Layer 2 of a small transformer language model trained on English Wikipedia (10 layers, counted from 0, width 64).
A neuron's activation on a vector x is SiLU(gate . x) times (in . x), where the dot is the dot product.
The model reads these tokens: " L" "in" "f" "a" "ir" " R" "ec" "ord" "s" ";" " F" "orm" "at" "s" ":" " C" "D" "," " d" "ig"

The vector x that enters this layer's MLP at each token. A number n stands for (n - 500) times 0.0035.
0 " L": 637 578 591 459 638 462 635 271 620 497 702 591 557 376 410 790 725 821 423 449 519 467 528 638 576 438 492 592 492 408 684 297 493 286 584 405 590 589 466 825 465 495 470 603 413 313 364 448 543 299 727 588 293 637 553 112 670 523 497 330 572 493 665 644
1 "in": 827 463 508 409 618 542 772 468 670 467 426 700 692 449 472 720 391 868 407 450 487 689 469 382 464 356 500 335 395 252 622 457 514 361 687 578 396 574 460 436 558 416 377 493 511 454 647 627 449 414 372 542 420 168 464 282 743 675 608 691 521 445 667 477
2 "f": 653 501 487 503 449 423 537 689 528 654 630 499 546 476 571 600 640 699 330 441 667 504 432 663 607 566 720 439 423 335 639 259 493 879 920 611 521 493 413 734 203 450 392 362 288 648 462 511 394 509 529 552 443 277 668 306 695 455 797 274 418 610 461 639
3 "a": 494 809 338 502 426 471 571 541 399 619 389 644 740 582 609 540 334 538 346 250 696 542 595 527 878 375 606 460 378 263 522 443 505 578 560 310 556 420 387 644 202 474 191 197 396 286 481 515 343 435 315 475 528 419 325 341 494 380 816 758 407 417 464 391
4 "ir": 571 594 314 450 350 639 477 736 631 342 172 489 725 459 263 415 542 553 475 597 400 558 398 395 396 578 605 399 628 228 586 350 689 509 588 611 694 843 498 268 489 322 392 483 442 535 387 447 413 548 479 479 517 409 488 242 707 450 493 623 652 430 601 433
5 " R": 647 651 608 559 595 529 739 507 459 462 514 651 512 494 628 513 733 687 381 472 705 507 639 490 416 463 400 444 541 337 731 533 445 242 422 504 546 545 695 632 453 404 329 395 482 469 432 520 611 409 507 609 388 463 515 71 483 509 412 348 648 290 635 735
6 "ec": 597 510 569 651 756 337 554 398 503 326 780 743 584 490 446 499 500 758 377 421 562 692 610 423 680 519 436 328 806 299 551 563 395 509 806 552 586 653 507 729 413 250 371 425 468 632 335 514 495 418 365 526 566 190 629 391 713 244 504 403 672 666 585 315
7 "ord": 623 807 571 488 436 671 435 607 566 508 769 640 347 479 535 619 533 593 541 375 423 680 524 605 635 264 663 237 679 416 666 331 357 477 656 551 393 732 425 407 466 253 324 592 446 455 447 728 507 539 669 660 595 387 226 338 412 255 410 556 541 619 500 436
8 "s": 559 483 384 176 450 428 635 510 481 414 618 777 525 625 258 647 470 588 323 509 552 656 607 328 538 358 651 340 305 318 734 404 562 682 625 615 417 644 214 626 435 314 379 404 415 362 514 509 573 394 473 660 381 392 511 375 496 46 553 341 575 317 713 443
9 ";": 645 642 449 618 771 603 429 503 583 441 448 607 671 693 588 419 522 696 168 310 780 513 418 604 405 358 442 305 567 397 422 334 327 478 402 553 582 542 408 340 539 236 378 515 229 736 356 535 589 462 579 284 423 447 370 350 527 688 605 296 634 290 606 463
10 " F": 604 605 502 578 572 347 580 424 517 569 514 517 578 468 597 775 747 698 440 451 613 438 369 686 503 580 576 722 431 409 790 332 441 514 762 403 471 588 386 632 351 354 453 379 393 617 345 592 508 608 547 408 515 351 725 81 530 549 667 313 595 500 521 562
11 "orm": 343 269 725 839 190 645 513 622 497 446 441 608 447 383 437 859 709 612 232 277 548 413 665 445 653 328 534 549 385 372 459 416 351 376 616 498 467 567 531 375 678 287 378 406 349 307 693 571 394 667 646 594 585 237 417 375 493 503 777 496 548 655 669 580
12 "at": 696 452 402 363 553 429 489 495 590 768 615 442 482 435 296 536 294 542 218 482 531 586 601 574 348 352 735 470 458 316 676 516 173 732 378 646 591 665 615 394 265 402 318 261 331 452 425 551 319 456 306 493 440 468 351 213 656 373 497 470 559 547 578 469
13 "s": 586 568 453 187 519 387 650 591 422 471 630 711 569 628 272 678 548 358 336 467 561 544 660 311 535 391 655 308 251 292 640 417 534 755 563 615 462 672 247 536 401 309 382 467 488 488 492 519 573 406 448 676 431 511 544 368 480 25 475 395 548 255 657 413
14 ":": 688 437 516 671 733 458 497 506 545 458 432 794 541 668 567 435 508 792 139 347 487 698 473 714 717 453 275 275 344 451 365 378 273 463 531 476 566 413 314 559 640 296 494 565 316 796 414 565 503 473 519 456 614 464 569 210 581 436 884 548 597 341 550 616
15 " C": 555 608 484 477 464 434 697 334 520 529 615 553 457 494 619 643 616 537 307 660 534 496 505 649 390 541 550 617 725 378 659 405 403 303 545 381 650 530 415 847 408 305 290 468 462 498 482 590 587 427 484 609 556 439 592 69 549 604 598 332 642 516 527 565
16 "D": 552 488 333 584 554 449 783 463 494 524 500 678 370 531 543 635 747 546 589 516 574 373 617 558 569 559 652 493 477 327 664 339 265 478 607 365 622 514 456 528 418 437 455 356 304 307 621 614 651 486 733 441 359 202 615 131 428 444 303 528 773 468 637 582
17 ",": 707 543 492 325 684 680 419 463 589 378 623 890 460 611 603 418 691 578 185 431 466 178 321 621 473 310 508 413 333 406 358 499 362 419 347 375 639 564 327 530 491 376 446 252 383 651 524 547 424 516 631 459 545 507 511 248 819 634 670 483 787 351 580 406
18 " d": 590 481 530 555 749 556 785 526 641 421 502 645 425 610 583 515 513 541 572 477 508 455 437 507 591 615 694 307 348 403 600 444 269 433 636 358 534 563 536 643 475 392 408 269 402 154 487 591 720 482 631 449 238 524 632 103 436 544 565 612 731 528 626 599
19 "ig": 655 454 256 622 612 677 475 598 501 542 406 316 420 298 571 597 387 708 169 582 488 347 523 453 782 403 779 635 406 429 605 430 554 544 648 586 657 678 329 316 407 361 235 378 315 641 548 770 509 552 439 641 498 743 410 358 488 464 696 281 559 397 538 555

Each question shows the input weights of one neuron of the MLP. A number n stands for (n - 500) times 0.0013.

n33 gate: 361 352 538 541 549 546 478 463 598 403 603 357 559 475 750 534 455 680 467 468 373 439 436 420 454 630 436 549 486 419 469 468 420 423 333 604 374 522 331 454 568 596 585 336 525 423 446 393 426 526 515 497 490 410 400 280 442 468 394 447 606 647 536 657
n33 in: 687 512 335 502 520 508 558 528 477 489 514 516 374 674 240 555 642 489 414 659 571 534 761 520 532 570 524 458 453 538 489 545 467 507 579 336 574 394 481 503 287 544 523 480 547 488 445 612 428 525 570 520 358 469 575 804 554 432 616 476 439 540 486 468
On which token does it fire most, and how strongly? 16 "D", at about 0.088

n38 gate: 412 570 542 530 512 494 534 514 535 494 405 460 588 464 635 556 567 362 551 527 575 548 520 311 368 439 545 377 501 327 340 543 268 651 379 637 660 445 502 576 429 559 709 385 611 702 761 568 409 600 563 518 546 579 416 428 378 495 505 722 666 471 568 630
n38 in: 574 585 790 530 518 444 702 372 513 331 500 543 324 597 521 700 383 412 436 462 496 521 524 552 633 527 469 376 577 433 674 419 547 462 408 453 630 555 536 407 573 520 483 562 478 288 612 611 460 443 495 460 627 463 607 583 665 569 538 579 510 661 437 560
It fires most on token 16 "D"

n34 gate: 496 418 615 259 619 271 492 423 550 532 499 581 626 562 497 458 478 610 461 653 534 308 560 458 605 541 298 482 539 418 437 690 561 487 634 531 467 645 555 526 409 613 568 525 558 433 625 411 413 557 655 549 475 624 430 426 503 504 556 615 717 539 500 523
n34 in: 456 500 458 634 585 614 518 507 393 501 509 526 530 561 343 600 355 717 606 376 471 363 373 469 429 428 381 483 622 498 573 367 468 482 508 408 364 374 275 492 502 414 536 545 453 499 470 659 394 446 434 508 543 499 571 564 585 521 687 345 459 617 463 360
It fires most on token 6 "ec"

n13 gate: 509 479 488 551 658 556 454 673 553 528 499 514 689 728 540 312 527 372 593 546 280 384 468 428 288 656 431 530 562 537 472 396 592 368 664 638 645 660 402 458 524 557 446 428 413 705 417 600 516 566 587 508 551 573 382 446 470 442 690 532 520 692 616 511
n13 in: 407 475 531 670 645 613 453 694 565 525 574 546 668 708 436 367 497 406 653 346 250 368 511 451 453 681 494 598 607 496 458 339 538 351 588 557 635 641 346 382 318 509 559 439 469 676 471 498 463 588 511 512 646 595 443 435 544 452 582 532 541 630 511 489
It fires most on token 4 "ir"

n57 gate: 542 350 489 507 301 579 638 580 585 734 301 522 464 701 494 387 518 489 491 426 560 319 496 449 519 660 424 535 529 441 308 493 722 527 486 394 579 523 717 473 418 847 510 505 514 508 447 520 444 613 584 551 280 487 494 455 542 638 595 437 287 540 598 565
n57 in: 479 747 530 558 530 458 467 506 518 412 429 454 552 411 462 479 512 532 631 436 663 662 356 650 367 537 577 526 421 532 498 594 470 347 496 501 601 539 524 470 370 567 350 690 521 542 579 433 358 397 549 330 531 378 508 479 428 427 477 644 649 265 405 500
It fires most on token 8 "s"

n58 gate: 453 470 539 527 491 477 569 619 469 361 638 329 414 478 695 449 476 452 412 443 448 570 322 497 520 659 519 396 387 363 599 490 732 516 391 416 262 544 642 426 431 488 423 566 501 505 274 625 546 480 500 458 573 413 623 492 522 502 422 551 578 581 432 636
n58 in: 450 648 588 522 359 426 514 512 508 539 601 504 412 351 568 369 617 483 351 548 427 491 358 445 516 623 558 452 414 400 642 551 575 352 416 371 387 517 554 396 377 552 496 557 612 549 432 641 440 676 598 528 392 320 530 492 480 596 486 542 524 289 441 608
Its two highest activations, in order, are on tokens 5 " R", 10 " F"

n90 gate: 423 420 688 584 301 429 625 553 459 332 395 569 457 461 608 538 747 473 461 312 430 319 613 537 455 476 510 437 509 433 513 504 252 722 462 569 388 444 476 532 432 444 692 597 469 414 379 375 597 548 562 609 465 485 524 551 775 481 571 550 547 466 579 472
n90 in: 517 565 516 689 522 479 660 401 453 366 520 524 419 386 498 305 489 720 507 450 438 521 379 500 447 487 564 684 629 407 626 286 508 555 490 665 305 439 377 551 469 599 505 492 517 452 510 493 450 405 582 494 294 543 395 562 616 398 610 590 337 441 504 315
Its two highest activations, in order, are on tokens 2 "f", 0 " L"

n117 gate: 787 592 565 536 388 482 521 393 583 450 311 624 485 329 454 423 549 372 576 563 475 402 440 378 470 549 617 465 412 666 533 493 428 565 481 491 460 521 427 759 400 658 556 511 508 584 553 454 571 557 392 538 510 393 500 625 617 674 468 428 624 504 561 288
n117 in: 741 441 487 354 458 452 529 451 508 564 348 495 552 508 182 577 538 509 394 317 468 575 363 612 350 559 472 400 424 611 369 631 630 386 532 567 407 417 501 531 372 628 575 501 345 435 528 416 516 520 404 505 234 465 485 452 476 685 480 544 551 570 513 402
On which three tokens does it fire most, strongest first? 7 "ord", 1 "in", 19 "ig"

n74 gate: 250 491 585 461 460 564 612 295 703 369 558 365 578 495 408 617 621 381 330 503 468 342 608 492 446 410 409 469 643 510 565 541 297 498 493 536 388 519 261 605 311 487 570 482 688 512 737 572 572 625 657 517 583 278 514 534 493 606 437 480 302 590 470 594
n74 in: 513 465 516 399 553 391 611 591 611 546 402 394 351 493 709 454 368 556 379 514 459 407 453 512 444 347 446 696 572 351 479 542 635 585 493 575 540 642 509 656 360 436 413 429 533 279 567 502 577 370 468 427 636 472 571 674 339 381 366 652 610 435 689 563
On which token does it fire most, and how strongly? 14 ":", at about 0.18

n99 gate: 487 621 638 568 443 782 520 317 329 447 577 572 438 607 634 482 497 553 415 427 288 518 497 365 329 545 503 624 331 259 364 501 465 489 388 539 459 500 531 572 717 469 540 227 570 460 399 386 706 520 492 524 415 545 591 493 587 438 562 636 525 629 597 444
n99 in: 446 726 543 478 568 611 420 315 564 342 544 447 556 430 677 307 244 519 530 565 398 667 548 458 393 466 491 588 371 437 641 382 438 523 361 536 609 576 276 441 683 451 534 336 565 479 434 367 712 549 519 561 494 404 673 500 515 499 521 629 614 510 580 416
On which three tokens does it fire most, strongest first? 17 ",", 18 " d", 2 "f"

n60 gate: 493 595 461 375 427 526 580 676 618 585 512 570 570 609 606 347 601 718 702 397 627 661 564 461 314 440 648 618 465 558 616 487 455 505 504 400 547 421 660 388 481 533 594 572 543 545 338 582 528 423 417 498 380 615 439 700 362 477 614 372 511 470 531 564
n60 in: 442 550 504 417 438 474 506 469 437 781 434 456 545 574 542 402 478 559 548 378 498 362 427 543 639 513 600 436 363 684 591 400 524 529 452 407 486 583 466 437 522 435 583 555 466 393 567 528 467 576 340 440 609 521 588 518 511 548 662 537 433 735 695 454
Its two highest activations, in order, are on tokens 6 "ec", 15 " C"

n97 gate: 502 494 540 405 532 554 437 548 626 527 515 402 554 426 708 499 576 367 369 546 529 266 617 467 413 511 554 271 402 536 445 457 431 335 344 497 497 461 417 544 498 336 558 366 501 464 484 577 489 517 513 620 563 388 355 713 515 474 425 604 504 512 441 552
n97 in: 540 504 404 495 368 511 618 731 246 431 346 363 612 470 515 498 415 480 367 526 595 603 446 504 614 523 469 440 484 517 431 566 596 606 468 478 495 487 525 423 397 567 440 582 569 635 397 440 524 581 610 571 582 530 412 323 635 366 416 472 471 449 335 531
It fires most on token 0 " L"

n175 gate: 507 395 551 420 487 442 485 377 583 414 273 500 328 322 404 639 515 393 390 605 437 279 561 425 231 503 468 326 570 500 411 350 288 524 514 386 513 280 442 518 640 555 483 520 441 538 511 449 488 658 448 423 537 416 506 427 398 608 537 334 557 685 662 341
n175 in: 538 583 483 438 548 455 349 501 683 391 477 482 517 266 441 536 554 583 589 639 425 307 494 462 452 560 601 512 495 395 353 595 362 314 476 298 214 586 423 395 591 724 529 545 519 742 519 443 450 404 528 409 331 563 512 540 389 576 654 300 478 533 576 487
It fires most on token 3 "a"

n165 gate: 339 609 446 514 467 445 574 443 581 559 574 327 578 417 545 451 538 642 502 686 469 582 372 514 520 545 328 653 679 484 407 650 543 755 382 486 679 659 326 399 685 456 491 379 584 471 477 385 542 392 312 582 433 456 614 332 395 471 326 541 514 458 479 556
n165 in: 354 709 678 437 324 571 454 548 462 447 440 454 599 602 635 499 513 351 464 491 557 371 494 439 477 627 500 443 433 588 407 424 509 669 541 534 649 581 622 614 644 544 368 520 525 668 536 531 540 506 545 433 500 393 588 445 531 337 379 625 669 433 423 459
On which token does it fire most, and how strongly? 4 "ir", at about 0.26

n113 gate: 324 394 614 560 362 612 468 422 527 560 376 478 441 602 440 785 391 630 444 557 407 492 648 447 570 551 479 387 577 576 466 527 353 450 464 469 262 431 521 653 548 456 563 319 384 451 685 393 471 493 552 494 477 357 585 678 432 799 654 449 408 522 712 476
n113 in: 457 410 499 372 410 717 396 560 614 612 237 475 550 443 586 573 463 570 410 505 328 598 602 484 576 621 483 394 452 504 397 546 373 449 480 538 374 475 568 528 643 578 508 268 556 627 525 570 422 577 481 616 519 329 501 703 518 608 529 348 470 526 584 470
It fires most on token 11 "orm"